Layer 9 of a small transformer language model trained on English Wikipedia (16 layers, counted from 0, width 96).
A neuron adds its activation times its output weights to the MLP's output. To switch it off is to set its activation to zero at one token and run the rest of the model.

Output weights of the MLP neurons that the questions are about. A number n stands for (n - 128) times 0.0021.
n18: 202, 184, 112, 142, 15, 46, 173, 167, 93, 155, 116, 178, 114, 109, 97, 130, 77, 123, 142, 109, 148, 139, 171, 185, 143, 174, 90, 98, 98, 137, 116, 68, 98, 132, 97, 84, 152, 127, 158, 151, 136, 182, 116, 143, 157, 129, 149, 125, 193, 208, 227, 103, 156, 120, 135, 111, 144, 135, 155, 135, 107, 124, 119, 200, 145, 159, 131, 113, 67, 211, 175, 101, 124, 125, 136, 136, 102, 184, 160, 91, 82, 233, 88, 140, 72, 134, 137, 171, 163, 151, 98, 76, 123, 78, 101, 104
n26: 102, 140, 103, 105, 137, 111, 96, 117, 110, 160, 124, 107, 114, 64, 183, 91, 194, 115, 100, 40, 54, 68, 151, 137, 99, 140, 150, 119, 169, 136, 164, 145, 124, 104, 159, 152, 100, 130, 145, 126, 148, 140, 78, 97, 137, 105, 146, 113, 110, 101, 137, 147, 107, 162, 148, 133, 145, 112, 115, 146, 128, 128, 113, 79, 103, 125, 139, 162, 116, 146, 150, 169, 104, 148, 120, 105, 103, 165, 127, 170, 57, 143, 79, 164, 82, 110, 56, 117, 130, 68, 111, 90, 123, 184, 141, 151
n97: 110, 120, 81, 154, 176, 111, 123, 52, 142, 227, 102, 130, 129, 153, 182, 128, 136, 137, 124, 124, 118, 94, 68, 136, 100, 127, 121, 153, 81, 163, 150, 59, 48, 129, 121, 140, 95, 165, 156, 92, 112, 148, 65, 131, 151, 149, 131, 170, 171, 117, 133, 141, 151, 100, 105, 106, 123, 119, 156, 138, 192, 165, 155, 128, 188, 129, 63, 64, 136, 116, 177, 122, 147, 142, 97, 128, 131, 144, 127, 204, 147, 118, 85, 193, 73, 112, 93, 157, 124, 168, 151, 146, 177, 124, 206, 78
n129: 213, 208, 167, 135, 91, 68, 112, 131, 113, 138, 153, 152, 153, 120, 114, 103, 75, 165, 124, 124, 150, 125, 60, 118, 93, 198, 84, 104, 127, 97, 120, 95, 114, 107, 143, 168, 100, 143, 120, 149, 156, 98, 89, 126, 132, 47, 89, 160, 132, 136, 98, 102, 142, 173, 145, 77, 131, 157, 110, 91, 138, 130, 115, 85, 102, 119, 134, 107, 113, 183, 140, 97, 142, 136, 142, 152, 104, 140, 98, 120, 131, 104, 94, 114, 158, 78, 179, 142, 121, 186, 131, 176, 125, 87, 130, 126
n166: 173, 193, 69, 124, 164, 142, 112, 102, 105, 148, 116, 111, 195, 101, 85, 82, 110, 92, 124, 144, 130, 160, 190, 155, 112, 167, 178, 120, 112, 141, 156, 155, 146, 140, 100, 120, 100, 106, 157, 116, 152, 161, 149, 102, 124, 142, 104, 185, 144, 55, 137, 120, 55, 137, 137, 83, 204, 114, 78, 145, 121, 120, 146, 137, 186, 135, 199, 170, 116, 124, 116, 105, 142, 159, 122, 89, 134, 116, 126, 60, 94, 81, 151, 144, 123, 81, 137, 105, 64, 221, 124, 84, 130, 152, 146, 174
n173: 82, 114, 115, 133, 143, 100, 55, 140, 142, 141, 146, 113, 138, 164, 178, 107, 77, 168, 104, 140, 188, 54, 209, 175, 138, 122, 144, 162, 153, 124, 111, 183, 140, 105, 131, 116, 118, 105, 100, 85, 147, 155, 97, 189, 183, 119, 142, 32, 65, 148, 94, 135, 134, 112, 162, 158, 97, 107, 92, 164, 123, 144, 94, 144, 134, 124, 141, 136, 148, 73, 111, 105, 121, 160, 99, 128, 141, 110, 60, 99, 94, 142, 182, 144, 99, 135, 163, 120, 105, 112, 137, 114, 108, 108, 127, 83
n198: 141, 145, 128, 116, 106, 127, 105, 104, 199, 122, 134, 117, 93, 113, 122, 140, 109, 154, 231, 64, 98, 75, 134, 155, 190, 89, 86, 112, 129, 126, 167, 177, 156, 125, 101, 106, 151, 178, 110, 91, 71, 110, 134, 125, 130, 127, 122, 60, 126, 138, 167, 98, 131, 111, 160, 149, 152, 67, 177, 100, 100, 177, 121, 137, 100, 93, 85, 98, 106, 120, 65, 165, 106, 179, 163, 118, 135, 76, 93, 132, 184, 117, 117, 122, 87, 155, 138, 185, 166, 70, 132, 180, 125, 144, 110, 103
n216: 108, 165, 107, 68, 116, 146, 134, 148, 163, 158, 107, 131, 165, 91, 69, 143, 92, 98, 175, 181, 120, 98, 120, 120, 166, 165, 162, 166, 109, 150, 140, 81, 233, 129, 46, 133, 181, 168, 139, 128, 159, 83, 135, 85, 142, 91, 137, 83, 117, 108, 102, 137, 66, 77, 152, 130, 78, 131, 172, 101, 83, 108, 96, 98, 179, 154, 139, 121, 147, 92, 92, 105, 123, 140, 175, 133, 126, 140, 126, 119, 114, 128, 123, 152, 103, 116, 110, 71, 130, 161, 121, 142, 82, 114, 114, 126
n221: 136, 103, 145, 153, 120, 85, 110, 77, 171, 85, 126, 106, 101, 145, 70, 110, 98, 59, 124, 94, 144, 167, 153, 141, 124, 127, 45, 80, 103, 105, 131, 148, 151, 185, 186, 130, 76, 94, 145, 138, 142, 198, 140, 169, 114, 102, 105, 137, 100, 209, 124, 133, 139, 115, 177, 87, 92, 192, 76, 53, 151, 154, 188, 130, 80, 97, 161, 159, 128, 97, 154, 148, 106, 121, 86, 162, 164, 125, 146, 136, 128, 80, 130, 149, 106, 131, 99, 119, 128, 103, 96, 100, 141, 152, 134, 68
n282: 128, 157, 144, 83, 141, 41, 171, 111, 127, 111, 192, 136, 153, 125, 146, 106, 85, 134, 123, 124, 159, 128, 96, 91, 135, 104, 136, 132, 152, 171, 151, 115, 163, 81, 179, 104, 193, 179, 108, 133, 170, 165, 132, 120, 126, 106, 100, 153, 144, 126, 146, 87, 156, 117, 247, 108, 172, 206, 114, 92, 159, 119, 114, 113, 139, 114, 152, 74, 103, 125, 87, 80, 122, 173, 134, 131, 126, 187, 51, 112, 114, 240, 147, 181, 140, 183, 94, 129, 63, 131, 154, 135, 148, 132, 179, 72
n337: 126, 103, 151, 162, 146, 163, 116, 109, 195, 103, 60, 81, 200, 105, 151, 154, 122, 70, 183, 217, 88, 85, 158, 116, 116, 156, 166, 173, 98, 109, 103, 158, 117, 194, 121, 121, 103, 99, 129, 166, 97, 75, 119, 179, 113, 159, 108, 174, 116, 106, 146, 143, 115, 105, 146, 180, 172, 122, 128, 153, 142, 137, 120, 123, 191, 164, 136, 170, 162, 126, 142, 118, 176, 130, 129, 152, 121, 113, 101, 162, 140, 164, 79, 134, 110, 155, 169, 149, 136, 110, 112, 159, 174, 64, 139, 102
n346: 136, 70, 167, 121, 139, 175, 115, 118, 154, 95, 75, 124, 134, 140, 111, 136, 153, 105, 173, 133, 79, 114, 127, 182, 106, 121, 132, 97, 153, 121, 129, 150, 75, 101, 134, 189, 147, 80, 139, 133, 143, 116, 112, 93, 133, 122, 22, 127, 133, 98, 64, 120, 152, 109, 111, 91, 147, 57, 117, 141, 137, 174, 80, 167, 123, 106, 131, 137, 122, 182, 107, 239, 131, 165, 133, 115, 137, 114, 112, 158, 107, 187, 128, 170, 140, 218, 120, 165, 136, 116, 124, 135, 131, 150, 111, 146
n357: 145, 141, 131, 102, 168, 133, 94, 117, 135, 178, 82, 107, 141, 116, 139, 84, 149, 145, 152, 141, 169, 148, 195, 131, 128, 156, 123, 95, 162, 98, 150, 156, 167, 153, 58, 121, 151, 85, 143, 116, 122, 126, 121, 98, 192, 171, 116, 108, 174, 103, 229, 124, 121, 151, 102, 189, 132, 140, 107, 115, 129, 62, 137, 171, 141, 170, 153, 146, 119, 188, 114, 100, 156, 86, 76, 146, 66, 96, 63, 133, 148, 63, 155, 134, 129, 130, 151, 98, 94, 129, 105, 104, 167, 122, 137, 98
n369: 91, 91, 95, 125, 143, 129, 164, 160, 148, 96, 155, 124, 96, 176, 191, 176, 124, 114, 108, 91, 77, 136, 89, 161, 151, 140, 170, 133, 117, 179, 137, 83, 136, 131, 177, 118, 107, 156, 140, 209, 120, 157, 166, 157, 175, 112, 125, 182, 65, 158, 126, 165, 176, 124, 107, 172, 163, 190, 148, 78, 126, 143, 162, 143, 137, 94, 89, 142, 160, 165, 157, 103, 106, 113, 107, 87, 73, 130, 139, 178, 149, 127, 180, 88, 154, 146, 115, 116, 127, 102, 134, 165, 150, 124, 135, 190

Each question names a token from some text and the token that comes next. It shows the activations a of the neurons there, in the order above. A number n stands for (n - 128) times 0.029.

Then comes g, the gradient of the next token's log-probability with respect to the MLP's output, scaled to length 1. A neuron's effect is roughly proportional to its activation times (output weights . g). A number n stands for (n - 128) times 0.0036.

"ach", then "ing"
a: 128, 128, 142, 157, 143, 128, 144, 184, 128, 128, 128, 128, 157, 128
g: 143, 143, 142, 130, 136, 113, 161, 123, 102, 108, 139, 177, 181, 153, 137, 145, 133, 114, 158, 113, 80, 112, 139, 117, 143, 152, 141, 60, 97, 134, 81, 113, 169, 172, 100, 159, 133, 149, 168, 143, 124, 121, 114, 153, 159, 111, 137, 143, 120, 109, 197, 111, 123, 118, 173, 115, 123, 157, 136, 82, 110, 106, 199, 150, 152, 132, 146, 111, 157, 185, 125, 93, 114, 91, 116, 81, 119, 194, 163, 119, 144, 158, 113, 107, 94, 110, 127, 85, 129, 178, 113, 151, 96, 122, 89, 117
Which two neurons, each switched off alone, lower its probability most, in order? n216, n129

"1", then " O"
a: 133, 128, 128, 194, 128, 128, 128, 128, 128, 128, 128, 128, 131, 190
g: 143, 163, 135, 116, 133, 179, 129, 148, 163, 163, 136, 172, 135, 79, 130, 169, 122, 96, 117, 91, 129, 120, 91, 80, 120, 176, 158, 101, 126, 198, 158, 126, 120, 149, 132, 110, 138, 128, 118, 104, 137, 132, 71, 109, 31, 141, 97, 117, 139, 133, 146, 99, 129, 122, 118, 134, 96, 147, 130, 99, 125, 159, 79, 88, 113, 143, 95, 136, 118, 106, 126, 166, 150, 102, 171, 165, 147, 111, 110, 101, 112, 100, 87, 147, 127, 158, 115, 124, 126, 111, 131, 203, 93, 81, 128, 134
Which neuron, switched off, lowers the next token's probability most? n129

"l", then "ack"
a: 142, 212, 128, 128, 128, 128, 155, 128, 128, 153, 128, 128, 128, 128
g: 175, 84, 127, 147, 95, 114, 89, 139, 190, 97, 137, 86, 135, 165, 104, 161, 104, 142, 173, 91, 105, 93, 167, 122, 162, 110, 91, 131, 153, 154, 123, 81, 101, 141, 117, 117, 121, 105, 101, 128, 103, 159, 123, 148, 120, 131, 108, 78, 77, 159, 136, 162, 127, 164, 94, 144, 121, 101, 99, 100, 114, 150, 144, 114, 153, 118, 114, 170, 151, 94, 165, 92, 152, 139, 119, 177, 127, 125, 164, 146, 138, 121, 113, 132, 181, 176, 121, 155, 177, 158, 173, 109, 163, 162, 138, 168
Which neuron, switched off, lowers the next token's probability most? n198

"8", then "8"
a: 186, 128, 175, 181, 147, 128, 128, 128, 140, 137, 128, 128, 163, 189
g: 152, 132, 105, 136, 138, 142, 230, 107, 148, 89, 100, 145, 128, 134, 89, 117, 94, 132, 153, 175, 133, 129, 151, 104, 116, 138, 89, 90, 155, 110, 122, 173, 124, 144, 145, 121, 173, 128, 124, 157, 81, 114, 76, 140, 102, 125, 151, 149, 173, 121, 130, 137, 123, 93, 92, 137, 140, 134, 120, 121, 111, 80, 130, 110, 148, 141, 97, 97, 110, 168, 136, 99, 156, 180, 122, 125, 161, 126, 92, 128, 168, 156, 160, 82, 115, 189, 158, 143, 143, 111, 179, 155, 139, 151, 71, 98
Which neuron, switched off, lowers the next token's probability most? n18

" at", then " W"
a: 128, 157, 128, 128, 128, 128, 128, 128, 137, 140, 128, 128, 162, 134
g: 177, 127, 82, 117, 85, 142, 140, 145, 178, 109, 119, 103, 159, 132, 122, 108, 128, 142, 95, 91, 171, 96, 184, 143, 161, 125, 93, 128, 77, 124, 147, 121, 125, 88, 145, 98, 124, 153, 136, 130, 111, 95, 150, 126, 63, 107, 88, 91, 121, 179, 110, 105, 147, 144, 143, 110, 167, 133, 134, 129, 134, 134, 146, 143, 100, 88, 69, 114, 149, 100, 147, 144, 167, 128, 145, 190, 125, 146, 124, 129, 176, 62, 171, 97, 165, 100, 77, 116, 137, 134, 143, 121, 167, 111, 125, 108
Which neuron, switched off, raises the next token's probability most? n26

" is", then "s"
a: 128, 128, 128, 161, 128, 128, 128, 128, 201, 128, 146, 172, 128, 220
g: 138, 165, 81, 162, 143, 115, 147, 135, 106, 104, 43, 151, 97, 145, 58, 154, 108, 117, 105, 122, 143, 80, 141, 134, 80, 172, 126, 115, 109, 131, 123, 107, 105, 140, 87, 151, 153, 137, 150, 172, 55, 166, 122, 100, 141, 153, 106, 154, 156, 150, 149, 140, 143, 148, 164, 145, 112, 83, 121, 129, 108, 146, 151, 186, 86, 127, 158, 108, 133, 100, 125, 119, 106, 157, 124, 142, 114, 140, 135, 167, 146, 129, 129, 142, 109, 94, 179, 143, 120, 122, 104, 80, 86, 112, 76, 134
Which neuron, switched off, raises the next token's probability most? n369

"ers", then " of"
a: 128, 134, 136, 128, 129, 149, 128, 128, 136, 128, 128, 151, 128, 128
g: 105, 159, 133, 114, 129, 193, 111, 113, 172, 134, 163, 116, 151, 150, 103, 122, 153, 98, 133, 182, 122, 131, 99, 164, 111, 130, 138, 100, 132, 176, 119, 84, 96, 126, 109, 94, 101, 169, 156, 124, 176, 114, 147, 100, 113, 141, 148, 160, 117, 138, 140, 154, 115, 150, 113, 126, 200, 141, 172, 150, 133, 64, 166, 164, 176, 155, 134, 119, 131, 128, 156, 66, 174, 140, 104, 167, 98, 121, 141, 127, 86, 128, 93, 117, 129, 134, 116, 128, 151, 178, 91, 148, 129, 88, 114, 77
Which neuron, switched off, raises the next token's probability most? n173

"in", then "f"
a: 180, 145, 206, 163, 128, 145, 128, 128, 128, 135, 128, 132, 128, 128
g: 130, 166, 141, 166, 136, 145, 134, 86, 145, 105, 161, 107, 107, 115, 166, 135, 107, 61, 83, 121, 120, 87, 153, 113, 141, 166, 166, 132, 104, 135, 120, 165, 180, 164, 139, 140, 119, 101, 86, 98, 173, 119, 159, 106, 147, 129, 98, 110, 133, 165, 133, 92, 103, 116, 142, 125, 136, 79, 117, 107, 77, 157, 151, 151, 117, 195, 130, 147, 181, 140, 105, 161, 106, 156, 144, 123, 126, 187, 98, 89, 141, 108, 152, 84, 64, 122, 98, 141, 126, 151, 121, 108, 106, 109, 165, 118
Which neuron, switched off, lowers the next token's probability most? n173

"l", then "ives"
a: 128, 152, 128, 128, 128, 128, 128, 128, 156, 128, 169, 128, 128, 141
g: 170, 174, 95, 116, 114, 148, 75, 145, 111, 149, 90, 128, 145, 124, 155, 157, 111, 192, 106, 118, 120, 133, 157, 156, 108, 84, 143, 47, 112, 107, 126, 67, 68, 142, 166, 128, 107, 124, 148, 115, 137, 149, 88, 160, 145, 112, 161, 92, 92, 152, 90, 87, 111, 138, 125, 133, 139, 162, 145, 156, 169, 88, 141, 115, 136, 122, 111, 118, 148, 124, 134, 111, 134, 77, 129, 155, 166, 106, 76, 154, 100, 127, 96, 114, 111, 147, 125, 105, 173, 96, 124, 147, 86, 96, 114, 159
Which neuron, switched off, lowers the next token's probability most? n26

"ther", then " H"
a: 128, 128, 128, 178, 195, 128, 128, 166, 128, 128, 128, 128, 128, 128
g: 133, 105, 105, 78, 123, 111, 181, 85, 153, 116, 169, 132, 177, 159, 129, 130, 97, 116, 116, 113, 134, 133, 145, 144, 134, 133, 96, 122, 70, 136, 67, 115, 195, 101, 148, 118, 69, 109, 116, 116, 143, 168, 166, 126, 127, 142, 80, 99, 88, 148, 145, 144, 142, 114, 170, 150, 155, 124, 165, 126, 97, 87, 167, 176, 132, 121, 100, 96, 108, 121, 152, 132, 101, 99, 139, 169, 174, 139, 131, 155, 198, 112, 123, 94, 107, 137, 113, 153, 148, 121, 112, 138, 114, 106, 98, 78
Which neuron, switched off, raises the next token's probability most? n166

"ed", then " in"
a: 128, 187, 128, 161, 128, 128, 141, 128, 129, 130, 128, 128, 128, 174
g: 126, 78, 146, 126, 184, 117, 134, 132, 154, 158, 170, 112, 169, 112, 138, 153, 138, 171, 127, 180, 175, 153, 140, 129, 136, 132, 135, 145, 96, 139, 161, 136, 125, 97, 115, 133, 136, 132, 120, 76, 123, 82, 146, 100, 164, 101, 158, 126, 117, 61, 122, 212, 131, 168, 179, 78, 181, 126, 128, 134, 164, 109, 129, 184, 143, 120, 113, 149, 116, 163, 145, 130, 114, 129, 134, 172, 126, 111, 84, 104, 150, 101, 112, 89, 159, 153, 169, 142, 104, 136, 130, 116, 90, 143, 141, 91
Which neuron, switched off, raises the next token's probability most? n26

"ash", then " B"
a: 135, 128, 128, 128, 139, 175, 128, 128, 128, 128, 128, 128, 190, 128
g: 151, 125, 121, 67, 89, 156, 130, 164, 135, 148, 120, 149, 154, 83, 147, 84, 112, 151, 150, 84, 134, 148, 157, 91, 159, 138, 115, 127, 147, 122, 164, 177, 131, 89, 105, 82, 125, 127, 108, 133, 165, 119, 116, 125, 87, 95, 70, 122, 108, 187, 81, 123, 120, 104, 128, 136, 136, 146, 134, 91, 128, 126, 107, 75, 141, 53, 102, 163, 116, 104, 145, 159, 149, 110, 213, 169, 135, 173, 95, 136, 122, 114, 153, 115, 152, 139, 107, 109, 141, 158, 153, 149, 132, 153, 137, 113
Which neuron, switched off, raises the next token's probability most? n357

" Rec", then "ord"
a: 128, 128, 128, 128, 179, 128, 128, 128, 179, 128, 128, 180, 128, 128
g: 112, 147, 155, 159, 209, 83, 119, 114, 79, 81, 111, 84, 147, 103, 144, 85, 129, 183, 114, 105, 138, 140, 122, 125, 113, 130, 166, 105, 99, 117, 139, 144, 165, 114, 94, 117, 134, 98, 107, 146, 113, 102, 122, 123, 119, 158, 178, 44, 157, 141, 145, 68, 102, 162, 151, 141, 94, 132, 142, 158, 149, 154, 121, 144, 108, 124, 141, 131, 120, 100, 128, 95, 132, 156, 116, 154, 145, 171, 195, 151, 75, 118, 129, 97, 135, 170, 147, 140, 138, 118, 137, 145, 177, 143, 105, 116
Which neuron, switched off, raises the next token's probability most? n346

"s", then "c"
a: 213, 128, 128, 143, 128, 128, 146, 128, 128, 128, 128, 128, 128, 128
g: 146, 118, 150, 133, 87, 154, 117, 81, 89, 138, 190, 143, 101, 115, 107, 170, 169, 95, 159, 178, 108, 108, 124, 104, 133, 143, 130, 163, 133, 125, 133, 127, 133, 130, 188, 125, 104, 133, 99, 61, 115, 156, 176, 145, 173, 96, 96, 159, 122, 134, 166, 154, 154, 146, 119, 141, 183, 123, 95, 120, 96, 120, 131, 159, 95, 139, 126, 194, 120, 145, 128, 140, 127, 130, 178, 115, 95, 90, 112, 121, 188, 96, 159, 120, 110, 93, 152, 172, 119, 146, 81, 117, 123, 143, 165, 134
Which neuron, switched off, raises the next token's probability most? n18

".", then "\n"
a: 128, 128, 128, 128, 128, 128, 130, 128, 128, 250, 128, 138, 137, 175
g: 150, 145, 125, 142, 117, 151, 104, 138, 113, 113, 124, 88, 94, 120, 148, 117, 129, 122, 130, 102, 98, 69, 163, 127, 99, 131, 89, 127, 139, 117, 150, 168, 140, 85, 181, 184, 168, 98, 129, 104, 101, 117, 99, 133, 154, 136, 126, 164, 140, 94, 148, 88, 86, 147, 142, 94, 144, 118, 89, 113, 154, 151, 170, 94, 161, 138, 138, 122, 176, 121, 168, 99, 150, 139, 34, 114, 135, 125, 87, 88, 104, 159, 95, 84, 124, 157, 154, 118, 132, 134, 91, 104, 107, 103, 192, 141
Which neuron, switched off, lowers the next token's probability most? n282